Layer 12 of a small transformer language model trained on English Wikipedia (16 layers, counted from 0, width 128).
A neuron's activation on a vector x is GELU(weights . x + bias), where the dot is the dot product.

Input weights of the MLP neurons that the questions are about. A number n stands for n times 0.004.
n4 (bias -0.149): 3 28 -12 9 10 -29 -13 -27 29 13 -19 4 -30 -46 60 10 -3 23 -6 16 27 5 7 -4 7 3 5 -20 -28 70 30 35 17 -15 51 18 -47 9 -43 23 -72 -9 37 -47 -60 -25 -37 13 -9 20 28 -12 -17 20 6 -7 11 -3 -51 5 0 -22 26 -17 22 28 6 -43 21 22 35 -43 -43 13 18 -27 -40 -20 13 -1 6 10 -11 75 58 4 -10 64 -18 16 19 29 20 -12 -87 30 10 -18 -5 -23 54 -18 -18 -40 -16 -35 -15 34 -36 36 -8 -27 23 -18 27 0 -8 29 -26 31 -14 -37 3 5 5 -66 2 33
n30 (bias -0.025): -21 -19 13 -16 52 11 -28 -15 23 35 -34 -26 4 -23 17 6 44 -34 36 21 -20 -64 -11 -56 -25 -17 -21 -27 4 22 21 -31 28 0 -11 -1 6 16 -14 -7 23 75 9 -21 -18 -23 -9 -23 -40 -12 -3 21 15 -50 -9 3 -23 33 -11 14 6 42 13 19 0 -21 -11 -76 -14 3 4 2 61 -31 38 48 -13 8 -14 9 25 -2 -24 22 -29 28 -23 40 40 9 -11 -21 31 14 8 -22 24 41 44 2 -17 15 -14 -9 17 -15 42 29 -2 65 -15 21 -19 16 33 13 7 -2 -76 -6 5 7 55 41 31 -32 -38 -38
n32 (bias -0.155): -19 23 -25 -15 4 -17 -5 -21 -2 -13 32 -24 1 -35 20 -27 -16 17 6 -35 6 21 -26 -49 11 35 4 -36 40 -36 13 27 -31 46 42 -5 45 12 -25 9 -39 -25 1 -21 -37 3 -35 -18 13 15 -8 15 -8 -31 -11 -32 25 36 13 6 -31 39 6 -15 -23 9 10 -26 7 -20 14 -42 -30 26 4 1 -39 -10 -31 27 -1 16 21 33 -5 23 31 6 -18 -23 20 16 -6 27 14 24 -4 25 -10 13 -14 30 -4 -21 -4 -2 -20 9 -39 25 -41 18 -1 30 36 19 83 40 -38 20 -19 -29 5 3 32 -31 -50 19
n42 (bias -0.103): -2 -6 -5 -13 -1 7 8 -32 6 -12 -46 25 -16 8 20 -26 21 12 -2 -32 -24 -41 -46 -13 -29 -8 17 16 24 -4 -4 -23 30 -44 15 1 36 -28 14 -10 5 34 11 -32 -21 30 -26 36 -15 45 -40 1 20 -30 26 -22 20 11 -45 -29 44 9 -35 1 -13 6 55 -4 -21 2 -18 19 -14 -14 14 36 19 -11 -30 16 33 12 37 -23 -11 -39 10 -4 12 1 -33 -7 -26 7 13 3 -25 19 72 10 20 -1 2 13 -47 -5 1 30 38 -15 -32 2 -13 37 21 -1 -38 1 11 -6 -1 -10 13 2 35 24 33 1
n61 (bias -0.157): 2 8 -4 -32 -29 -2 -31 -65 42 44 -8 27 -16 -23 49 6 -6 -17 14 41 -22 3 29 -52 -32 -13 -13 -19 -6 16 14 -12 -7 -17 3 24 8 -6 -14 -51 -21 32 -38 -54 -74 49 4 -20 -22 -5 -10 31 -12 -51 -15 16 20 61 26 9 -1 -26 -21 87 -1 -17 -15 37 44 -61 15 -13 1 -39 56 16 -21 -15 -60 0 16 15 21 26 -52 -12 28 4 38 -4 19 -49 42 53 10 -6 -25 64 -7 -18 -15 5 -14 19 34 13 89 44 1 95 15 38 -3 -6 31 -2 14 -22 -30 1 17 8 0 -8 34 8 -2 -64
n88 (bias -0.103): -13 -26 15 30 -32 10 30 -6 2 -37 14 18 -60 -9 -36 20 8 15 -8 -7 12 -12 15 -2 10 -20 29 69 37 13 12 -16 29 -17 37 -14 -46 5 -27 36 -1 -54 3 -48 -38 29 -61 -29 8 -43 -18 7 -13 -14 36 -5 -15 37 20 -14 -10 7 -66 -19 -17 -27 -34 32 25 23 -2 -38 21 5 7 14 -6 -24 34 2 -1 16 -9 20 10 10 -10 49 22 1 -4 11 -20 -32 37 5 7 -5 -14 -14 9 -26 -18 11 -25 42 -5 30 -17 19 -3 -25 6 48 12 -7 -1 10 9 -15 5 -5 -5 -22 -10 17 34 -31
n111 (bias -0.005): -31 21 17 -26 -4 -5 -14 -6 0 12 -37 -1 -49 22 38 3 -42 -13 41 8 33 -16 32 32 16 11 2 29 5 35 18 32 -22 1 28 24 -61 9 -11 -9 1 -18 -11 -13 26 23 -6 11 -31 -24 -38 6 9 -20 37 18 8 5 -13 -15 -30 15 16 11 36 -12 -5 -38 -9 -8 -7 -9 -7 -56 33 18 28 -12 -4 0 33 24 13 16 -25 21 -10 54 -10 18 -11 -13 -28 -6 -39 29 21 -41 -2 15 -16 10 -1 -33 27 -10 -1 -43 19 15 7 -2 31 -49 -12 1 -19 1 -9 32 -35 -6 21 -9 17 -13 25 -3
n132 (bias -0.037): 1 8 -41 -34 -10 1 -34 -13 40 -23 -28 20 -20 54 -9 -5 15 11 -5 25 -60 -41 -31 -29 -2 -3 10 -23 12 26 24 -7 29 -39 -20 -2 -34 57 -28 -19 52 28 23 -13 -35 -8 -27 -30 1 -19 20 23 8 7 -20 38 -8 35 -20 -2 -29 -36 -48 5 7 -25 -47 -9 8 -12 4 12 36 -68 -9 65 4 -21 -7 45 35 -9 -28 16 51 51 18 1 -19 2 -10 17 25 9 0 -19 9 -14 8 9 -20 -19 6 -1 -18 4 16 -8 0 12 9 -9 26 -14 -2 -17 20 -2 -13 11 -20 -57 34 25 72 -19 23 -5
n142 (bias -0.060): -4 -35 5 20 -12 -19 27 -22 58 -39 -11 -14 -10 24 -7 -25 -2 15 45 22 25 4 -22 -53 19 -20 -37 38 34 21 44 -33 -25 22 25 1 -7 -15 -14 12 -26 -1 47 3 5 20 29 -53 -1 -5 -16 -17 41 -30 -6 -36 13 -9 -3 -5 -35 1 -47 22 -32 5 2 -16 8 48 34 -21 -13 -36 2 16 22 -22 -54 -7 44 -15 22 16 -7 -29 22 -35 6 29 6 43 2 -14 13 20 -4 2 -37 -2 26 9 -10 -15 -41 1 -12 11 3 -4 24 -11 -1 -29 -4 7 -10 11 -14 -27 4 11 15 32 4 -17 1 -9
n159 (bias 0.031): -7 -16 9 19 6 19 -9 26 -16 -29 -24 -16 26 26 -40 8 23 -20 4 -21 -3 4 21 22 14 24 -11 1 -16 2 -16 -51 -16 -8 3 26 -11 -3 -4 20 9 -12 18 -6 52 13 3 1 23 27 12 -49 -6 13 -15 -9 -4 -6 26 26 -8 1 50 -1 -18 32 10 -29 5 -15 3 33 -5 18 3 -42 -1 -1 -16 -8 4 3 10 -13 -38 4 -14 -25 6 -36 -18 12 -8 -5 -35 -8 -23 -19 -61 18 12 -10 -1 -41 8 28 9 -48 -1 -10 18 -1 21 17 8 -1 28 -51 7 25 -41 30 -8 -3 -2 19 15 1
n163 (bias -0.099): 5 24 30 14 -14 -16 39 -11 33 -58 16 21 19 -22 4 -21 -20 -4 -19 17 6 -41 -50 10 -23 5 -20 -5 -4 34 33 -1 13 16 26 3 -13 46 -38 7 -25 8 -7 -27 25 11 -52 -15 2 -27 28 32 -21 -14 -9 3 -7 -19 -28 -38 -36 7 -51 40 81 -95 2 -28 30 4 21 -18 -46 -50 31 17 30 38 -20 -3 -35 -16 -14 67 -33 6 24 -14 -12 -9 -17 11 45 19 -23 24 -16 51 -6 -4 -8 12 -4 11 15 6 27 8 -10 -2 6 -9 -2 21 14 -29 23 15 -7 3 -34 -60 7 17 3 25 24 2
n171 (bias -0.027): -19 -8 6 -9 15 5 8 -10 -3 5 -18 -48 -21 17 -23 -4 -17 40 -2 -6 37 -39 35 -11 26 18 -12 22 -25 32 17 29 16 7 0 22 -17 29 13 -31 5 39 -35 60 -5 -13 -12 -10 13 -24 -38 -10 0 -2 35 18 -7 -56 -16 26 28 -11 -14 0 7 2 -9 -14 14 -3 -66 15 -16 3 5 47 26 18 -12 -18 6 17 -8 -2 5 -7 3 -9 14 7 -28 -46 -29 17 -17 36 41 -12 -38 1 -14 12 12 12 -42 -8 19 15 4 21 -26 -19 -33 -28 -1 17 6 -16 9 21 26 -23 2 -46 -12 -20 20 32
n208 (bias -0.039): -2 -3 12 -32 -18 -34 37 -1 16 22 -15 -34 -17 -41 -33 -8 7 8 -19 -4 36 -20 -29 -14 12 -18 13 -13 23 -12 -5 18 -62 -31 1 12 46 -37 -1 -4 -34 1 34 -4 33 -19 -31 33 -13 46 15 35 15 -16 -16 3 -51 -14 -56 -17 -17 11 -34 27 33 30 -13 -24 27 -35 25 39 -17 -16 1 5 -22 2 19 19 -40 13 -16 9 -12 -10 -2 9 -15 21 -1 -33 -1 -25 -2 -18 -5 -21 -28 35 66 -40 8 15 -8 28 17 7 17 49 -17 25 15 16 40 10 -18 -14 -14 -1 52 10 -4 -17 4 22 0 20
n214 (bias -0.034): -19 38 20 8 -3 5 -8 -20 28 -5 -22 -29 19 6 -22 34 -26 6 31 -5 6 -6 8 18 -42 16 -24 -21 26 32 -23 -38 1 6 21 -1 -14 -15 -35 6 25 7 22 -7 -3 -4 -7 5 -14 -28 -3 5 41 -25 3 20 8 -13 -3 -9 1 53 -5 -18 -8 43 11 -8 14 -10 -2 0 -11 17 29 2 5 2 13 -4 -27 40 -21 10 -16 4 52 10 1 0 -46 7 -12 9 18 -25 -21 54 -5 -22 -6 -15 -26 -35 -55 2 24 11 34 1 0 -10 -1 31 23 35 -22 -18 -6 20 -21 18 -58 -3 -14 -39 29 -5
n252 (bias -0.000): -15 22 11 -21 3 14 -17 -55 8 10 17 -19 -23 -28 4 -2 -11 33 12 54 0 -18 -16 14 -29 7 -22 45 -4 19 39 39 27 13 32 -17 -27 14 -28 50 21 11 -54 2 -8 4 20 -11 -4 -32 -3 -1 -17 21 68 5 -43 -13 -22 -51 6 -52 11 5 -3 -8 5 10 24 16 4 -23 -8 31 18 -22 33 -7 -4 33 19 -1 7 5 4 -15 -21 -22 -30 27 -62 10 -14 50 0 -16 25 11 -17 -17 -22 20 -56 58 -7 -70 56 1 34 1 -11 -28 -10 -35 -16 70 -17 27 12 -5 -27 39 4 -33 -21 -11 -20 2
n253 (bias -0.096): -17 -20 22 -21 -4 -47 -31 -2 36 33 -4 -39 -1 -5 15 -31 8 -13 -36 -3 -25 13 20 -74 -2 14 -4 14 28 13 -4 40 -7 6 -23 -3 -46 6 -14 -12 21 -6 38 2 10 -13 -7 -43 -45 18 18 37 71 -18 0 4 -6 -6 52 13 37 1 -10 -9 41 7 -22 17 36 -48 47 -14 -16 -17 13 -21 -12 -16 0 -11 11 41 27 39 7 22 6 -19 -48 -13 -23 -42 -12 -3 46 -12 76 -2 -9 -28 56 -7 12 28 -23 -7 -12 22 88 10 -22 0 4 22 -18 10 -3 15 41 -7 -3 31 -7 -3 -16 -17 22 -4
n279 (bias -0.170): -31 -24 3 15 -22 -7 53 -9 52 -41 17 15 -3 -2 0 35 53 40 91 31 -20 -53 -54 -18 29 -13 -3 -47 55 1 11 -12 -34 -21 -34 32 50 -52 2 -20 69 -47 23 -9 -1 -18 -11 -13 4 -26 -41 -23 17 -53 6 -25 -23 46 -52 -25 4 27 -68 6 15 6 14 -57 19 -59 0 -56 -62 12 -21 27 -8 14 -35 -7 37 8 37 43 29 9 68 39 -3 2 -22 -8 7 -15 -22 30 21 7 45 -45 -14 4 37 -76 6 26 2 2 30 23 -82 33 43 10 26 18 -32 35 -59 2 20 -14 39 -7 36 -15 -1 32
n287 (bias -0.038): -5 6 -18 -30 10 -10 15 -30 7 -7 19 6 23 9 13 -19 10 -9 40 -13 -6 -2 22 10 25 -3 -33 -28 45 1 -49 -22 -11 33 1 23 12 -52 1 27 -12 9 -27 -20 -1 6 -55 -9 -20 -5 13 -7 -19 -28 17 -45 17 5 -21 1 18 28 3 -8 8 39 -22 7 37 44 30 -28 -37 -13 -6 -12 23 1 -8 0 -15 -1 5 23 -9 -23 37 2 -15 8 -46 8 21 21 -17 30 -20 -2 -7 27 31 14 -9 8 -24 -55 52 28 -19 23 -25 -24 6 5 20 3 20 -14 32 35 -9 1 -6 11 -22 -25 -15 -7
n295 (bias -0.137): -17 0 -26 19 -30 -23 26 -15 1 10 23 -46 -76 32 21 13 -17 -1 59 -10 -20 -58 -14 30 -27 16 -1 -9 46 17 -29 -6 18 -5 19 10 9 -28 12 18 11 25 -10 22 -5 20 -22 -19 -14 -49 21 62 32 8 17 2 4 14 -15 -8 9 -30 -44 5 -5 -29 24 50 -8 37 20 -9 3 10 -5 67 28 11 -23 -18 27 62 5 37 -29 13 43 -3 -11 -7 -15 -33 5 -6 34 -8 -10 0 -36 -18 27 -25 -50 18 40 -7 0 -6 8 9 -9 1 12 -2 38 -2 11 -54 -17 -29 -4 4 -48 12 -58 -1 28 -12
n351 (bias -0.115): -9 8 -27 -1 -7 -22 -26 4 1 -24 4 -40 20 14 -16 -17 18 -15 16 12 7 -47 -39 -7 -3 53 -4 -14 -23 66 -10 -43 -21 36 22 -28 20 5 -11 4 32 68 -26 49 -22 30 -50 -8 35 -41 22 36 39 -3 4 4 10 45 34 9 -8 -31 -30 -10 -19 -10 -14 -13 -4 -2 -6 -39 -24 -78 13 16 -20 2 -25 -5 30 19 -14 49 5 2 -38 23 17 -34 3 -42 -4 23 20 5 -5 46 -26 -40 -17 -6 29 -32 -11 8 17 38 9 33 9 29 33 7 19 41 9 -6 6 -41 -13 7 5 6 -5 36 -29 -20
n379 (bias -0.072): -40 12 -72 -26 13 -24 42 23 32 20 0 -28 -4 -28 14 -49 -10 28 46 45 -16 -32 39 36 0 4 -26 13 22 30 59 -5 18 23 12 -28 11 30 23 -24 7 -8 37 -50 -18 -5 -44 7 -62 -17 -23 -21 0 -10 6 -40 -41 22 19 10 -21 16 -37 -7 -27 37 7 -21 6 35 -6 22 19 3 -1 -15 5 -20 -38 -32 42 1 32 32 10 14 -34 36 22 55 -68 -15 3 -2 -13 -33 -43 62 -34 -6 4 -68 -11 28 -25 16 -11 6 -4 -49 -22 -10 42 36 11 12 30 8 -3 -11 1 2 4 -12 2 9 -7 -7
n384 (bias -0.086): -15 8 -4 7 -9 12 8 -15 -11 4 4 16 14 -41 -35 15 14 17 -2 -32 66 39 -33 -18 -12 11 16 3 15 5 7 -25 12 32 25 -12 13 -44 -3 -35 -11 -7 12 -11 -27 40 -9 22 -12 14 19 -21 39 -3 9 -26 -19 38 -11 -49 -64 -4 -48 8 -47 -36 -25 4 50 0 -1 3 -43 -47 -13 39 15 9 2 -28 -17 9 -6 33 20 -12 -8 -11 19 -34 19 -29 10 29 -7 44 -15 29 -4 2 6 6 6 -43 24 -43 13 -27 35 33 -1 -9 -5 -2 37 55 -36 1 3 17 32 -26 -22 -6 24 60 -10 22
n385 (bias -0.048): -4 -12 15 -29 12 3 16 18 3 -10 -10 25 -12 -10 23 39 13 -8 14 39 -24 7 14 -1 -33 31 -11 -15 35 22 25 9 -24 6 -12 -15 -7 -24 -19 16 13 21 -24 24 -11 31 -7 -1 -48 49 -5 18 42 29 37 28 -65 21 -18 -58 -39 2 -33 30 23 -2 37 25 -28 13 -16 -10 3 -8 18 -6 -2 -26 24 -1 27 13 5 -1 5 13 5 42 -34 -28 -26 -2 -28 12 -39 -16 33 -10 18 31 -1 -11 -9 7 24 -24 12 60 33 -48 -30 -1 -11 31 10 22 4 -23 7 -26 -82 -30 -24 4 -5 -1 -28 -32
n395 (bias -0.207): 0 1 -27 7 15 -41 16 -36 48 -81 11 -10 -16 -27 47 -6 13 45 4 21 15 25 10 -49 -2 -3 36 4 2 12 44 -8 -24 -49 6 -24 -44 25 -29 -26 -64 -21 64 -71 -37 -6 -7 5 -19 11 24 6 42 35 12 53 -12 38 -31 -48 52 -39 21 35 30 25 -23 -27 -15 4 6 17 -20 6 -11 -5 -15 29 -64 -36 18 -15 16 61 15 19 -3 0 -23 6 -47 -22 3 -11 -25 3 16 -7 -1 -7 66 -4 -33 16 -24 -1 22 20 2 -21 -25 -10 6 -13 12 -9 -35 1 -19 -35 12 -46 57 -23 72 -16 7 27
n406 (bias -0.106): 8 8 14 23 -30 10 -2 -30 61 35 39 -57 -39 -24 -17 -15 7 33 -35 15 21 -16 -18 14 9 18 -51 27 -17 15 23 15 1 -28 1 -20 -54 -3 -45 3 -21 7 -16 -14 11 -15 -3 18 -35 -11 -11 14 17 9 3 0 4 2 16 -73 19 -9 -4 21 -3 -49 -45 -6 59 -6 -14 -31 -22 -59 -12 9 18 -15 18 27 56 57 7 -28 41 5 -23 59 -20 42 -1 -46 38 12 41 -2 -25 8 49 -52 67 30 -15 2 -17 9 28 30 -19 25 -20 17 -7 -3 3 27 -1 -29 -66 -14 -19 -48 -2 -12 -15 -6 -36 23
n410 (bias -0.030): -24 -2 -5 42 -3 5 18 -30 11 -16 -18 1 27 18 -18 -15 15 -11 -5 29 1 10 -27 7 -19 -10 -26 -3 -19 53 -42 6 7 21 -26 -17 -68 -40 -32 5 5 46 -14 -55 -16 40 9 19 -3 40 18 2 11 1 -18 6 -3 44 -23 -26 9 57 -2 -21 -15 25 -31 -28 23 -4 -1 -13 28 -24 -13 21 -14 11 -11 34 10 -14 -18 1 -29 37 9 -29 -16 -3 -53 -34 10 16 -6 -17 7 -20 -7 -20 -13 -27 6 6 -4 -16 17 4 -1 33 -7 29 7 -18 -14 4 12 25 19 20 -9 6 26 -17 73 -31 -10 26
n421 (bias -0.127): -22 -32 -41 6 44 30 -1 21 25 28 55 2 32 -53 5 -40 -15 33 -26 13 6 -16 5 -6 13 -37 -38 -58 8 8 15 -10 -22 -26 -11 -11 24 -36 -40 54 2 -9 1 -19 10 28 -18 43 -22 16 -15 -3 8 8 29 2 1 23 -7 16 8 -3 3 -1 -32 6 0 -29 -7 -13 10 -18 -36 12 -6 -31 -20 47 3 -6 -2 24 -16 -1 7 -22 -1 3 -1 -4 -58 -1 -6 0 19 16 9 -3 20 -20 23 -22 10 4 -2 41 -29 49 22 24 -27 -42 53 32 -39 31 16 -4 21 2 40 -55 -45 -23 29 44 -11 12
n425 (bias -0.141): -2 -8 5 -48 33 -6 12 -29 38 77 8 -5 13 24 -5 -37 50 -1 -5 80 31 -8 -18 -49 5 18 -58 8 5 2 -17 34 7 -28 20 58 -19 -17 14 -24 13 52 -48 -10 -2 -18 20 67 -39 -37 -26 -18 5 -17 6 0 -24 44 -12 5 20 2 -38 57 -15 -42 -14 -4 7 -32 -2 -57 -34 -26 65 -24 11 -48 -62 -8 31 55 -36 8 -17 -58 13 11 22 70 31 -84 18 4 30 -11 -46 -1 45 -11 -2 14 50 -14 -48 19 23 18 20 24 -16 21 61 -4 7 10 -40 -6 -6 -2 -9 16 0 -60 13 -12 -12 10
n494 (bias -0.125): -15 -21 14 -2 29 -37 -13 9 -1 -9 -29 47 8 30 10 -19 30 13 -3 12 0 -18 36 -38 0 20 -47 34 -21 -4 21 -21 15 9 46 -32 -17 7 23 -8 -16 8 2 -20 -28 56 -16 13 6 -13 19 -4 7 30 27 -33 -13 -20 29 -27 -16 13 -63 21 11 -41 -67 0 -21 -27 -37 -75 39 17 5 -23 -2 51 -11 27 14 -3 -30 14 -5 -14 -2 21 36 -29 -63 -62 14 -12 38 -22 14 43 12 6 7 19 -35 -15 6 27 -7 51 -51 -8 19 -3 19 19 -2 38 36 23 28 -17 -34 1 -30 -21 -35 15 7 19

Each question shows a token from some text and the vector x that enters the MLP there. A number n stands for n times 0.055.

".": -5 -2 6 13 -18 2 -16 -23 7 20 -7 -5 -9 6 -7 -6 -20 -55 -26 5 -13 7 -9 -5 10 20 -5 1 -20 -13 -12 2 10 -7 -3 -7 -9 -10 3 5 2 9 11 -10 15 15 23 15 10 -10 -5 -8 6 -1 4 9 7 2 -1 -5 16 23 -3 7 15 -4 -21 28 2 -10 -1 14 -5 -30 0 -1 7 7 -7 4 -1 12 -5 -33 30 6 5 11 -2 3 6 -4 -1 11 8 -18 -14 -4 18 -20 12 18 1 10 -11 20 2 9 11 17 10 15 -5 6 -7 -11 -1 2 8 -12 9 -7 3 34 12 -6 -11 26
The neuron with the highest activation: n406

" June": -16 39 3 -8 4 48 -29 -7 -21 21 -15 -9 -12 16 -17 8 -5 -43 1 -7 -16 -1 18 15 36 -15 -9 7 -8 22 -13 -17 9 19 -5 18 -11 25 15 -17 -5 17 0 -30 17 17 -11 16 7 -6 18 -9 -58 21 8 -12 -21 -12 11 26 -1 12 -13 -19 -6 5 -7 14 -8 27 -5 -4 3 2 -5 13 -6 16 36 -14 -10 -10 -33 -12 1 24 -7 18 31 0 -10 -7 4 -10 -5 10 12 14 -10 17 -3 15 23 -5 -9 -3 -13 -27 3 -3 2 -21 -26 5 19 -18 17 0 21 8 31 -30 -36 26 -9 -15 32 15
The most active neuron and its activation: n171, at about 1.7

" prov": 3 26 10 5 5 -33 -33 -23 -27 16 -3 -10 18 29 -24 -3 -12 -21 25 19 7 31 48 34 3 -32 13 -39 -26 -6 14 41 16 -23 -10 2 -17 -2 25 8 -13 3 -3 -40 -16 -11 15 7 14 -7 33 7 1 5 -28 1 -5 4 -19 -12 18 -14 30 -23 2 29 15 4 -26 34 7 6 13 20 -23 -9 30 32 -38 -24 -24 -34 12 13 10 21 -39 5 23 -40 -11 -1 10 -5 38 -21 1 -12 -26 -33 20 -8 -21 -9 10 -8 5 7 -11 34 6 2 -6 -3 -16 -50 20 0 7 2 22 10 -7 31 28 23 -5 34
The neuron with the highest activation: n395

" to": 10 12 13 25 -26 30 -37 -20 -9 0 8 -7 -13 -22 4 20 27 -45 11 -19 19 -8 1 31 10 -3 25 -35 -47 -11 -7 5 7 1 -11 11 -4 22 4 -12 -9 -11 -25 -14 15 -5 7 -19 7 11 16 16 -4 15 9 -4 -12 -13 -14 24 -8 40 8 13 16 15 -2 -14 -39 9 4 4 7 22 1 16 5 37 30 22 6 -3 -16 -7 -15 -12 -6 -5 -14 -13 9 -1 -5 0 -6 2 5 -16 -10 33 -14 -22 -21 10 8 -16 19 16 5 9 2 7 17 -6 5 -4 -16 3 35 -1 -3 31 20 29 9 13 -24 -27
The neuron with the highest activation: n30

" w": -20 -1 29 1 -22 30 -55 -16 32 7 32 -41 24 -44 -49 -6 20 -24 -48 4 3 32 -3 24 -22 -3 -6 -20 -41 13 11 -9 -2 -26 -12 20 13 39 34 -15 1 4 -28 -39 7 -1 -1 -18 22 -24 7 9 -25 -26 28 17 17 -6 -5 40 -7 11 -1 7 8 20 17 0 29 7 4 -7 -30 12 -18 2 20 15 -29 23 -10 -26 -1 -32 4 -3 -8 -3 7 -2 3 17 21 35 5 2 18 -41 0 -11 -43 27 4 8 -2 -4 -1 9 -12 3 -4 12 -8 -10 6 43 4 -4 9 5 7 -4 -25 22 -2 42 -7 17
The neuron with the highest activation: n252

" 1": 34 6 13 7 -21 -11 4 -6 2 -13 0 11 29 -16 -16 -10 6 -33 10 -4 -15 -1 14 45 -6 -9 8 3 -4 -11 -13 14 8 -14 10 -11 -25 -13 36 22 -1 15 -22 11 21 -15 -22 2 18 -27 11 16 -15 -13 33 19 7 -16 32 11 9 -19 14 -23 -34 13 -20 -5 -11 34 5 34 20 25 -11 17 26 14 -4 -29 -4 -15 -3 13 20 5 0 -14 23 2 -6 -9 -30 18 11 -7 1 -20 -21 26 7 31 13 1 -20 9 -11 -16 7 -25 10 -12 -22 -23 -47 -3 0 -5 36 12 17 -11 -26 38 -34 13 -4 23
Which three neurons fire most, strongest first? n171, n159, n287

"W": 24 6 14 2 -7 33 -17 -20 7 4 3 -39 12 19 -24 -4 32 -39 -35 -8 -13 5 8 15 -14 17 -12 -13 -17 -2 3 8 -28 4 -2 2 8 18 3 -12 -6 -29 -1 -15 0 -10 -5 0 45 -21 22 -14 -38 14 20 2 -3 -19 13 4 24 -9 8 -31 -2 -9 -4 3 -6 -5 3 8 2 -3 -2 19 39 -2 -9 -4 2 12 1 -23 -8 16 4 1 14 7 1 -13 4 21 25 -9 -4 -18 31 -12 -24 8 12 21 -22 -10 -5 -4 15 36 -4 21 11 4 5 -2 -9 13 -5 -23 0 3 -25 23 6 48 -8 -13
The neuron with the highest activation: n406

" v": 22 25 27 3 -10 -4 -12 11 22 0 0 -16 42 -6 -17 21 -5 -22 0 -19 -20 26 -11 63 2 -44 -4 -24 2 -5 -37 7 -5 -14 24 27 2 10 -23 -1 -2 -6 10 -1 9 -43 -11 18 43 10 -9 3 -2 7 -26 -12 -14 15 -17 -11 -5 3 1 -26 -32 36 8 1 2 4 8 21 -15 -14 1 -5 17 29 -1 1 -17 -17 9 29 7 17 8 -11 -30 -36 13 -2 6 -36 20 7 2 -24 -17 2 -1 -3 -14 3 -12 27 1 -9 16 58 20 6 5 9 -22 -29 -23 -23 -24 -13 -1 -2 26 18 11 -16 -19 33
The most active neuron and its activation: n208, at about 2.4

" sec": 20 -23 44 -6 -31 49 -12 -7 -21 21 -5 34 -15 5 11 21 23 -17 -3 -11 -10 -4 4 35 -8 3 6 -12 -28 9 10 2 -5 0 -30 16 -46 20 -4 5 54 -26 -11 1 -12 -15 30 -30 29 0 -38 -7 -5 -3 10 12 4 -21 -39 49 -28 -12 14 51 -13 39 29 -23 -13 6 0 16 -43 1 -5 25 13 40 11 0 -25 -32 24 9 15 14 17 11 -11 -15 13 7 -9 -34 -30 4 -10 -16 -10 -3 -21 21 -24 3 6 -22 -6 -13 17 30 -8 1 0 -18 21 -44 -23 9 8 -2 9 2 -13 21 -2 19 -8 10
Which three neurons fire most, strongest first? n111, n279, n159

"-": 24 -12 -3 -11 -16 32 -13 -31 -8 14 -12 15 21 -52 -12 8 -3 -32 -51 -7 1 -15 5 55 9 -34 12 0 -15 -26 -10 20 -30 -32 -14 14 -11 18 28 -1 3 -9 -15 -27 -1 -4 -2 22 9 14 28 11 -19 36 -4 45 15 -1 12 23 25 -3 -8 3 -2 -9 -13 -15 14 45 2 -17 -11 17 -6 2 23 16 14 14 10 -3 -9 12 26 -3 -18 12 6 -3 34 18 23 -17 9 -18 -11 -47 37 -16 -3 -25 3 -6 10 -22 -2 -3 -5 -22 3 -12 23 -22 14 -2 7 0 -10 20 12 16 -4 20 21 18 -53 6
Which three neurons fire most, strongest first? n4, n406, n421

"hen": 16 22 -1 7 -14 16 -30 -30 -9 0 -8 -25 -3 42 -5 -10 31 -26 -45 -5 13 12 -12 33 -5 20 -17 0 4 -13 -2 -12 17 -12 0 -8 15 36 34 -13 -8 -6 -11 -25 5 -21 28 5 -1 -22 12 2 -28 20 22 -18 28 -21 -46 20 41 0 15 -24 -2 -28 19 8 -24 -24 30 34 18 -35 10 -22 18 4 1 -7 4 18 3 22 -28 -2 -11 21 2 -13 14 -25 -4 32 -1 -7 5 -3 18 -6 -41 -6 6 -18 -16 -10 5 -30 14 -22 38 2 30 -10 20 -41 -18 -12 13 -6 50 11 12 5 51 54 -23 -12
The neuron with the highest activation: n425

"y": -4 18 10 9 -9 34 9 -22 6 31 -4 -5 -16 6 -4 15 14 -53 4 8 6 -8 8 -6 8 13 -4 12 -5 5 -15 -16 12 -22 -6 -2 8 7 0 -3 -1 -2 -9 14 -19 5 -11 -4 15 7 10 -11 0 1 -7 7 4 15 -9 -12 2 15 11 10 -11 10 0 2 0 -10 9 5 18 -8 -1 -5 6 6 18 -19 -7 -3 -21 -20 -6 8 6 -2 -23 13 -9 4 -2 18 1 -8 0 2 32 11 5 11 1 -4 14 -2 2 -2 -10 -30 57 -18 -3 6 -17 -1 -4 16 3 -21 -7 3 7 14 -4 -1 -10 -6
The most active neuron and its activation: n30, at about 0.78

"er": 19 -4 -6 7 2 27 10 15 -13 -2 -29 22 6 18 -16 -25 5 -38 -3 -28 -25 8 4 41 -8 -18 12 -18 -4 1 -24 -16 23 -36 3 -31 5 2 -16 23 2 0 9 14 -4 -1 -25 16 7 19 14 13 -9 1 -12 -14 -3 20 -28 -7 16 -22 -38 -10 -24 -1 19 2 6 28 10 21 -5 38 -1 -10 -5 -1 33 25 -26 -38 -8 -5 3 22 -13 9 46 -18 -5 51 -14 -5 0 -5 10 15 8 18 -4 20 -6 18 6 -2 -9 -15 18 -7 26 -13 3 23 -29 10 -14 3 -10 -13 17 4 5 29 -2 40 -39 -24
The most active neuron and its activation: n42, at about 1.5

" c": -15 -4 27 16 -22 53 14 9 -13 -6 21 17 6 -9 -18 13 -17 -27 3 -8 0 12 -27 29 18 -27 -25 3 21 -4 -29 2 8 0 -10 7 -9 7 4 -24 9 -13 23 -21 27 -38 -14 6 39 9 -18 1 10 -11 -2 -5 6 7 8 -1 15 -34 1 -9 -2 25 17 7 1 -10 -12 -6 -8 -13 -11 14 47 6 -11 -29 -14 -30 -2 -19 31 6 -1 -30 -43 -10 -21 13 8 9 -26 28 26 14 7 -4 -20 39 7 15 0 -7 5 -12 28 -12 -3 20 -10 10 -40 -6 -20 -15 -14 14 30 -23 -16 18 4 -2 3 40
The most active neuron and its activation: n279, at about 2.1

" a": 27 -7 -1 13 -20 4 24 -7 -14 -15 12 21 -7 24 -4 -5 6 -40 -11 -23 -12 -6 13 10 14 4 29 -18 -4 -9 -7 2 -8 23 -2 -19 -9 11 33 0 4 -10 -19 -19 33 -45 -26 8 -1 -5 25 -22 -13 -10 22 -2 -18 1 -11 49 -3 5 49 17 -1 3 10 -23 -2 12 27 -12 7 22 6 -9 21 1 19 2 11 2 -4 12 15 -11 -25 1 -18 8 12 38 6 -20 3 -5 2 -35 13 31 -31 0 -8 -4 7 -7 2 2 8 19 -13 4 -18 1 6 -16 -10 14 -20 13 -14 0 -6 44 -15 32 -40 -11
Which two neurons fire most, strongest first? n159, n287